Layer 9 of a small transformer language model trained on English Wikipedia (12 layers, counted from 0, width 128).
A neuron's activation on a vector x is GELU(weights . x + bias), where the dot is the dot product.

Input weights of the MLP neurons that the questions are about. A number n stands for (n - 500) times 0.00096.
n23 (bias -0.025): 419 372 620 536 536 629 357 436 562 664 362 503 598 472 480 476 524 557 460 543 610 392 617 444 419 398 327 513 400 337 402 762 520 447 540 719 408 544 746 405 344 221 532 472 389 297 531 500 546 478 497 507 559 456 366 282 353 375 457 324 451 475 593 565 510 331 471 507 579 521 618 609 375 659 506 609 566 580 720 473 462 455 415 517 562 757 411 503 562 416 490 650 456 595 458 591 332 582 531 368 622 593 626 561 525 300 361 252 624 631 557 333 450 450 629 654 458 726 579 514 526 503 784 425 537 522 527 582
n26 (bias -0.024): 496 417 296 511 551 527 735 376 413 457 378 500 656 396 468 455 382 761 540 464 507 464 404 615 442 533 552 439 444 368 450 275 603 644 395 418 650 650 628 359 558 443 679 497 546 782 519 400 666 562 616 536 600 559 627 424 675 556 659 424 584 445 463 510 519 486 424 268 443 575 500 697 489 403 545 420 410 462 377 349 384 376 689 485 492 660 493 456 769 689 465 456 592 493 780 356 493 611 489 662 371 195 374 559 594 590 471 637 461 241 416 660 398 356 288 469 576 339 553 400 608 431 507 321 543 799 585 388
n43 (bias -0.023): 639 539 626 616 488 743 305 481 449 582 624 628 463 549 370 634 492 428 542 553 431 553 253 602 682 469 384 477 644 670 392 559 415 193 451 715 732 281 538 815 655 170 621 751 414 238 628 690 585 427 539 580 429 251 508 631 488 584 473 440 717 634 437 493 543 364 595 632 496 520 550 342 292 435 515 361 591 607 405 457 484 658 676 454 369 613 379 569 731 401 419 469 399 437 359 550 431 455 682 670 515 415 403 516 465 606 376 500 520 440 267 388 543 602 420 562 376 357 455 426 592 316 716 465 599 475 465 764
n72 (bias 0.018): 554 571 549 419 700 534 478 525 489 563 450 566 353 626 472 478 446 392 550 261 324 556 580 646 641 569 445 668 549 440 487 406 303 642 618 559 433 634 493 621 664 590 569 331 472 361 544 595 279 308 289 703 571 858 448 321 463 469 607 486 523 486 596 420 577 230 627 523 371 478 695 362 714 182 332 497 526 623 379 638 541 626 665 511 336 360 379 554 437 664 406 522 438 595 532 605 507 539 420 571 514 604 445 540 477 633 293 567 473 633 493 440 506 582 395 603 583 452 567 394 421 342 540 430 564 677 161 665
n108 (bias -0.050): 726 493 404 542 702 396 719 521 356 836 391 449 406 591 542 585 496 532 652 415 664 504 466 599 459 482 312 344 410 422 448 459 410 574 412 656 510 443 407 551 709 448 274 313 619 571 449 467 496 602 581 401 434 438 339 532 577 548 599 525 493 530 215 328 540 468 439 522 596 710 608 370 507 351 609 480 275 496 468 529 584 688 413 428 518 661 460 704 390 537 624 375 420 517 563 395 704 595 406 474 476 167 482 529 622 632 482 630 458 552 386 451 453 486 489 531 295 545 183 362 545 632 453 372 535 473 735 709
n134 (bias -0.001): 382 645 610 542 295 504 760 445 395 350 589 440 584 346 584 314 464 387 706 461 562 404 359 597 401 397 436 492 674 593 421 519 381 477 484 348 542 398 469 576 453 594 508 676 427 753 396 460 566 496 746 469 577 420 584 859 644 571 748 248 595 496 588 442 572 392 362 504 496 601 614 496 508 619 463 444 739 504 586 401 548 492 320 290 451 760 667 260 359 398 686 816 301 378 290 492 661 362 504 439 192 357 691 643 547 464 496 345 633 542 480 707 421 295 410 493 557 541 531 416 628 469 461 348 752 522 294 388
n265 (bias -0.006): 488 524 370 591 188 492 604 728 421 470 364 481 328 435 265 516 768 251 656 568 297 357 512 481 532 605 808 672 407 548 570 663 539 432 333 406 474 419 419 391 527 520 699 460 474 443 602 633 529 434 425 477 636 590 520 432 508 372 272 504 605 624 531 368 653 500 405 396 620 500 635 508 318 449 591 662 488 440 523 702 433 571 466 818 385 547 602 500 437 803 355 584 453 616 646 632 731 530 333 452 603 463 668 189 418 322 585 314 313 474 604 459 500 530 512 213 552 445 331 656 596 243 492 492 603 504 383 529
n313 (bias -0.007): 434 739 679 689 566 283 552 833 532 470 527 383 515 381 354 727 379 715 347 454 573 405 651 412 422 332 465 565 500 568 242 470 441 595 523 681 663 488 512 190 489 307 552 464 545 600 783 590 185 665 456 603 542 551 504 470 291 408 477 710 516 423 405 378 500 344 533 605 392 572 678 242 384 632 460 773 484 484 542 414 639 644 436 691 560 311 433 287 456 532 392 596 563 414 451 718 438 420 316 536 445 648 477 508 593 579 360 652 504 666 604 572 422 439 536 408 238 511 655 488 622 674 512 528 362 613 555 393
n367 (bias 0.035): 481 620 558 684 392 347 410 511 224 430 304 150 335 408 573 407 644 567 638 556 620 437 874 530 401 298 409 369 475 609 469 435 641 589 604 477 526 492 636 519 500 535 579 574 529 541 523 695 345 675 485 567 478 565 542 508 535 411 511 415 299 657 446 364 538 407 389 402 294 601 443 489 708 561 668 421 256 492 563 352 597 314 643 363 531 415 496 334 596 523 544 556 489 566 566 546 715 588 435 551 457 583 496 424 767 338 781 515 560 537 613 548 467 489 347 478 559 363 372 519 370 414 314 619 295 919 424 396
n436 (bias 0.003): 637 370 587 627 481 564 541 514 392 518 553 569 413 565 333 340 413 325 543 525 521 461 572 518 451 540 573 479 420 400 654 552 587 560 493 441 567 169 338 496 646 242 531 648 402 379 438 431 641 391 700 543 556 445 268 429 610 390 457 475 553 384 463 540 825 340 414 612 504 589 190 514 522 312 377 514 407 585 482 562 769 567 370 489 392 346 522 478 408 537 674 342 606 570 640 743 493 352 627 556 675 355 544 318 377 478 551 411 599 433 543 356 663 536 410 366 698 731 514 358 593 493 786 621 482 452 496 401
n445 (bias -0.043): 445 406 423 543 651 398 768 617 489 461 643 537 447 554 349 462 339 417 583 540 500 493 319 787 554 647 397 691 675 665 513 637 507 425 446 593 649 602 606 456 507 538 741 275 500 622 507 478 515 469 500 446 568 327 630 476 600 531 442 364 382 428 166 443 755 407 524 731 346 380 369 279 606 500 455 608 478 474 489 606 411 249 404 221 459 578 500 409 392 654 511 666 382 733 532 258 394 372 430 429 531 483 655 603 587 369 628 543 427 546 417 727 332 486 458 486 674 333 447 526 577 627 537 448 421 658 566 566
n482 (bias -0.034): 488 278 545 592 396 390 484 272 549 362 400 821 470 492 534 540 342 527 593 643 438 458 757 527 736 282 508 686 477 549 411 383 448 690 485 496 481 512 476 528 667 614 451 537 420 318 492 444 525 481 299 543 577 687 572 189 600 448 508 500 360 422 516 525 679 666 627 247 522 334 311 565 445 374 333 290 633 468 434 650 387 460 508 646 403 628 440 783 416 813 545 399 314 504 401 702 641 519 413 342 395 500 544 480 399 528 520 697 268 401 152 534 603 392 500 369 553 680 519 504 598 750 740 364 453 600 270 650
n483 (bias -0.061): 479 714 461 624 439 220 585 295 348 504 524 211 278 483 306 479 327 585 532 298 342 600 660 536 483 529 264 585 429 365 623 339 504 677 476 271 648 275 418 434 585 292 508 672 584 613 392 604 310 682 521 565 760 537 416 509 842 601 577 387 372 550 517 360 629 669 329 679 573 580 389 548 627 349 353 625 294 601 634 409 802 572 464 368 521 625 670 525 563 555 496 492 459 595 603 689 602 476 463 500 672 567 504 252 669 668 500 528 591 182 488 596 614 605 164 289 402 524 369 620 351 496 492 479 625 546 376 470
n497 (bias 0.020): 299 511 607 631 397 438 577 288 580 529 252 523 352 555 450 649 388 600 216 617 463 351 508 507 437 571 680 412 471 696 500 350 447 463 544 549 446 121 493 605 610 519 414 437 431 493 700 624 539 912 240 540 591 628 599 361 413 380 522 625 621 581 583 521 568 339 348 237 479 630 355 591 601 482 560 425 343 485 331 440 553 565 689 504 646 390 643 504 606 627 403 526 549 608 449 515 422 522 444 692 521 365 383 470 483 611 534 628 441 601 630 522 338 342 492 401 361 340 547 459 546 329 481 527 658 759 725 484
n500 (bias -0.050): 532 561 355 395 525 492 406 698 471 705 632 492 600 584 331 704 197 453 571 457 539 643 324 461 705 328 360 539 546 414 431 473 492 719 430 476 643 548 579 592 641 352 519 463 396 312 769 360 542 312 520 297 481 311 609 374 589 530 484 621 425 489 302 573 737 656 711 484 24 737 631 376 528 504 530 542 304 594 316 352 630 410 430 380 512 819 592 429 638 488 699 354 215 562 342 384 274 523 536 565 602 678 572 504 679 492 532 399 295 512 405 496 462 559 463 561 685 405 539 428 515 330 755 484 441 619 572 403
n501 (bias -0.013): 449 452 439 704 292 562 667 602 574 741 525 551 574 666 467 601 504 492 235 286 260 492 679 667 733 277 521 597 537 754 442 402 406 479 471 358 620 415 458 530 303 465 455 385 620 399 522 96 504 468 474 601 687 603 322 533 686 480 265 563 309 500 491 516 720 621 282 239 278 513 594 704 457 544 206 370 531 509 319 594 526 513 570 637 491 742 440 589 283 311 480 614 637 438 591 692 521 500 312 421 500 508 624 689 539 474 530 508 648 694 229 355 563 655 399 200 712 585 298 375 415 441 649 552 869 628 551 424

Each question shows a token from some text and the vector x that enters the MLP there. A number n stands for (n - 500) times 0.024.

".": 595 518 527 506 538 586 554 506 511 436 502 503 612 509 504 423 478 565 467 457 446 539 492 508 451 544 611 474 438 487 634 446 483 514 473 549 528 501 456 506 561 632 489 566 526 589 465 483 500 511 497 545 444 513 439 569 394 465 555 530 465 549 477 436 449 534 516 557 421 535 562 486 456 489 529 420 477 516 441 563 591 563 537 498 474 538 479 609 442 419 520 467 516 453 479 458 497 534 592 515 439 472 501 391 519 516 492 517 478 501 423 467 358 500 464 518 507 519 525 428 543 434 485 501 521 219 540 510
Which of these neurons fires most? n108

" ": 506 504 542 509 506 551 495 465 522 523 457 506 458 492 619 454 500 493 487 466 428 537 598 453 456 482 529 499 517 555 753 496 550 489 478 456 407 525 537 472 533 588 489 482 471 466 519 526 552 521 575 525 534 474 498 539 521 443 514 496 512 479 480 425 527 501 487 493 479 424 453 456 511 581 521 522 519 491 528 531 556 461 361 485 505 500 479 500 519 567 413 475 494 549 548 495 507 572 519 446 548 496 505 476 590 464 556 445 492 495 500 483 301 499 448 507 507 515 503 472 527 485 547 517 520 219 504 468
Which of these neurons fires most? n265

" a": 511 534 498 514 515 487 497 515 478 500 479 539 579 448 828 515 445 483 445 492 477 487 566 466 479 524 477 501 500 515 529 517 488 522 532 494 471 488 568 485 559 533 527 527 527 435 569 519 472 528 492 511 521 545 496 402 505 441 459 531 516 481 522 462 498 480 427 535 445 457 484 508 489 559 545 521 442 514 439 475 535 471 498 468 501 491 535 472 547 588 448 453 542 523 481 520 570 553 515 427 575 513 533 534 616 466 479 401 510 523 482 481 373 558 438 477 520 504 510 477 524 512 387 454 531 210 435 476
Which of these neurons fires most? n367

"F": 509 471 557 498 617 513 515 502 469 598 496 519 453 527 596 487 533 405 588 539 483 498 579 437 474 525 488 449 443 492 620 594 429 506 545 441 432 411 460 510 488 619 484 541 510 484 417 576 540 536 529 614 550 495 489 485 468 429 537 544 527 521 432 460 547 508 458 440 468 409 451 485 453 565 578 510 462 489 493 506 495 506 501 452 507 482 471 462 575 528 466 433 497 522 533 502 531 578 633 504 488 554 478 509 471 474 532 432 452 475 459 530 264 469 479 447 463 540 504 552 508 524 532 549 578 315 485 448
Which three neurons fire most, strongest first? n436, n265, n497

"scribed": 527 440 525 519 507 453 454 466 499 533 541 459 490 430 721 580 362 518 466 516 479 509 536 432 528 475 547 505 491 589 526 442 532 538 470 469 476 544 563 492 503 590 496 567 461 518 499 453 576 530 505 521 555 493 453 465 508 498 490 538 494 441 471 421 513 509 395 480 469 488 547 468 507 505 503 503 526 489 483 466 517 483 496 556 506 469 533 515 589 535 462 440 485 515 504 569 512 568 493 461 521 466 508 494 624 497 469 457 488 544 422 455 201 460 540 485 518 522 580 402 537 579 507 530 514 378 548 497
The two highest activations, in order: n482, n497

"ack": 499 468 497 532 567 499 557 500 518 507 494 497 586 378 546 388 495 450 449 454 460 630 558 464 479 413 566 493 477 469 487 575 590 542 452 542 494 520 573 409 501 657 465 513 583 522 539 491 471 491 449 471 482 479 421 472 479 385 574 472 413 478 434 417 478 569 521 613 578 542 552 435 441 551 520 408 550 473 578 502 472 522 483 403 468 568 497 575 445 531 449 425 438 589 485 493 496 589 508 517 440 490 541 444 576 464 483 504 468 475 563 538 362 542 420 445 559 546 510 462 581 528 485 534 579 423 473 556
Which of these neurons fires most? n108

"ri": 466 540 485 488 450 517 456 463 525 427 401 585 518 433 593 553 458 496 429 541 436 517 535 428 456 439 515 523 450 569 474 497 497 602 408 483 492 577 570 524 443 614 600 459 479 491 517 463 448 468 494 554 534 502 496 557 462 397 559 495 507 506 356 517 433 631 412 527 525 518 553 424 524 581 547 472 488 588 445 469 547 521 465 483 465 399 522 412 447 488 562 508 606 487 486 397 488 553 533 574 493 514 512 507 566 530 568 486 487 505 679 529 472 526 425 435 555 467 602 560 522 414 508 531 498 462 507 328
Which of these neurons fires most? n367

"berg": 511 513 430 475 450 467 396 501 543 463 560 489 508 463 554 480 565 439 384 501 495 550 527 457 424 513 417 450 462 577 539 455 529 474 538 434 441 537 520 538 517 689 489 498 476 480 531 550 410 550 643 657 531 587 507 587 403 504 517 501 568 463 516 468 419 478 524 563 510 497 510 460 437 470 496 474 481 514 555 419 531 489 527 517 545 477 548 472 473 459 561 512 510 457 590 518 471 481 547 488 410 516 549 506 598 597 514 443 444 563 512 501 296 357 439 509 491 492 483 411 490 508 554 596 528 486 524 519
Which three neurons fire most, strongest first? n134, n367, n313

"s": 534 569 547 537 515 457 562 463 443 501 512 558 460 530 662 442 525 479 518 489 426 497 504 488 599 431 443 539 523 490 519 555 446 454 516 496 434 561 532 482 548 730 485 512 485 450 552 499 310 456 477 489 518 517 470 436 433 464 464 492 469 429 517 432 506 453 486 525 513 525 497 386 480 497 515 557 495 510 540 505 528 471 508 508 489 464 558 441 552 523 457 533 601 541 502 508 521 502 514 473 494 532 530 468 496 451 409 411 530 562 654 548 325 474 509 543 503 490 588 456 513 475 421 510 608 370 609 463
Which of these neurons fires most? n72

" the": 503 479 553 503 495 523 496 456 511 493 506 471 470 521 793 523 501 504 490 475 451 519 546 445 498 512 518 489 512 554 539 510 559 509 477 461 418 515 509 541 583 584 505 491 485 446 522 508 546 536 483 515 544 530 498 489 523 461 480 524 534 524 478 444 531 460 465 485 409 435 476 460 510 576 491 489 494 483 503 530 530 498 499 481 507 492 471 513 540 585 481 461 438 568 536 505 510 575 510 486 542 502 482 523 597 457 514 442 464 481 492 475 253 499 430 508 515 502 482 451 523 510 554 542 512 200 478 497
Which neuron fires most, and how strongly? n482, at about 1.1

" of": 518 536 454 533 441 561 447 354 509 541 462 493 507 451 623 450 448 529 438 391 412 529 520 419 505 531 499 561 498 532 406 542 422 466 486 493 349 492 488 454 531 642 496 542 461 551 509 525 463 476 618 520 538 538 443 626 509 485 476 546 516 531 517 508 425 532 511 496 465 517 507 493 528 484 624 444 534 593 429 486 554 538 567 544 509 479 443 557 507 423 481 478 562 461 539 479 491 497 547 504 621 444 548 446 534 489 540 446 493 496 545 489 306 490 457 524 590 478 519 523 514 474 498 539 593 332 516 457
Which three neurons fire most, strongest first? n501, n134, n497

" St": 619 421 528 535 481 524 475 515 518 484 466 469 457 508 651 484 554 527 486 512 374 586 520 468 461 432 522 484 535 503 614 488 510 429 474 473 431 455 493 525 531 606 490 521 506 612 512 508 458 462 553 531 564 493 459 605 524 434 489 560 456 581 497 482 552 439 441 419 442 424 470 457 515 542 534 581 415 470 503 503 552 426 484 464 509 603 464 413 407 476 495 508 530 544 472 456 583 563 542 452 520 450 470 510 567 535 582 409 451 533 501 500 358 533 492 438 474 531 437 432 566 492 456 589 626 358 576 509
Which neuron fires most, and how strongly? n501, at about 3.4

" are": 493 467 593 569 494 528 546 513 577 491 590 537 514 507 834 511 534 550 538 505 482 506 504 374 522 497 523 513 534 525 516 463 446 472 474 498 404 488 625 494 534 596 533 430 491 426 490 492 471 491 564 444 576 414 511 505 443 435 450 507 495 505 471 426 536 486 400 493 449 476 475 486 504 541 476 492 490 511 500 538 545 515 551 508 502 501 462 531 464 430 473 487 523 546 520 517 562 527 532 469 510 489 462 462 586 510 404 407 518 599 515 488 331 497 470 467 480 471 485 393 520 543 510 511 500 392 532 472
The two highest activations, in order: n501, n23

" will": 465 580 543 514 594 632 447 503 506 475 528 531 474 444 659 502 515 489 458 546 442 538 507 446 535 535 430 527 524 510 589 502 368 513 425 496 398 461 528 422 507 578 522 466 461 448 536 569 455 509 462 494 533 489 611 411 484 461 519 457 463 530 489 480 574 443 578 492 502 485 537 502 493 525 448 449 490 496 517 534 614 535 506 518 479 535 528 461 502 498 412 457 523 557 481 503 536 543 547 448 516 426 500 489 547 462 504 376 526 609 539 476 241 512 460 551 528 499 588 448 522 396 481 501 590 413 507 513
Which neuron fires most, and how strongly? n72, at about 3.8

" |": 558 527 522 492 439 526 405 514 526 447 512 499 498 481 520 518 467 538 484 538 529 523 460 461 516 456 550 535 538 587 471 509 401 514 493 506 494 518 530 460 586 539 494 543 385 447 517 482 522 505 555 583 480 438 469 532 540 459 547 532 525 514 488 462 442 540 589 548 502 435 474 454 520 527 557 521 516 480 534 490 525 542 528 449 503 491 512 429 586 384 452 483 531 442 496 457 553 534 546 540 468 522 526 557 550 518 475 453 489 522 511 530 405 492 479 517 481 519 524 512 560 458 488 542 524 62 532 466
Which of these neurons fires most? n43

"ca": 545 476 428 528 483 501 511 514 467 450 460 463 496 549 525 460 462 474 470 648 453 554 489 458 410 477 425 420 467 491 527 393 480 557 498 390 470 423 516 587 426 738 521 526 519 481 535 481 515 511 575 532 520 591 469 584 563 439 509 439 484 454 454 482 461 625 529 519 554 418 596 492 439 514 536 462 476 589 493 565 544 541 487 486 624 407 502 509 566 453 490 513 516 484 488 456 589 440 513 446 540 546 549 514 533 542 390 459 508 477 505 562 401 517 457 477 462 551 385 544 519 578 491 537 493 478 572 349
The two highest activations, in order: n483, n134

"am": 541 518 443 563 524 635 651 560 499 457 475 518 529 422 503 366 456 527 505 606 464 554 503 480 470 435 520 557 479 526 517 439 507 489 450 452 457 527 506 460 368 652 518 565 515 548 404 397 525 530 428 553 533 488 444 600 478 421 464 572 411 507 502 409 532 623 486 554 546 480 524 435 423 546 543 487 495 515 434 538 518 485 519 443 586 441 444 591 505 550 485 471 588 495 434 478 504 505 595 407 527 460 515 521 522 553 428 466 481 468 484 501 465 532 463 455 518 521 544 449 533 429 423 582 632 441 554 383
Which three neurons fire most, strongest first? n501, n134, n26

"4": 560 502 572 466 449 501 406 506 510 426 605 457 519 494 528 491 497 537 483 506 483 528 403 419 473 453 507 485 550 575 572 485 485 475 489 565 466 529 576 564 589 578 461 479 377 480 521 571 469 483 526 549 434 468 492 556 496 444 577 559 480 484 472 444 510 547 475 579 510 437 503 439 462 550 531 496 510 528 542 499 487 464 488 523 539 464 517 442 624 489 580 441 465 455 437 457 449 525 619 519 497 556 552 510 589 490 429 452 485 540 519 493 284 514 486 526 439 523 497 494 597 547 516 500 543 251 515 469
Which neuron fires most, and how strongly? n43, at about 3.5

"\"": 482 439 565 441 499 520 443 515 534 488 489 446 486 526 587 548 477 444 429 440 517 523 563 486 496 500 542 498 483 547 600 525 596 512 471 483 433 578 486 510 562 682 495 507 496 465 557 544 537 565 462 528 569 490 433 471 504 478 494 522 571 514 466 410 488 469 527 516 458 487 495 424 494 549 523 485 467 537 515 489 495 492 566 487 527 421 437 497 588 523 517 455 503 564 505 453 524 553 476 502 526 534 502 537 603 443 488 439 485 556 455 501 214 466 525 512 502 502 527 442 536 505 487 529 466 279 446 519
Which of these neurons fires most? n72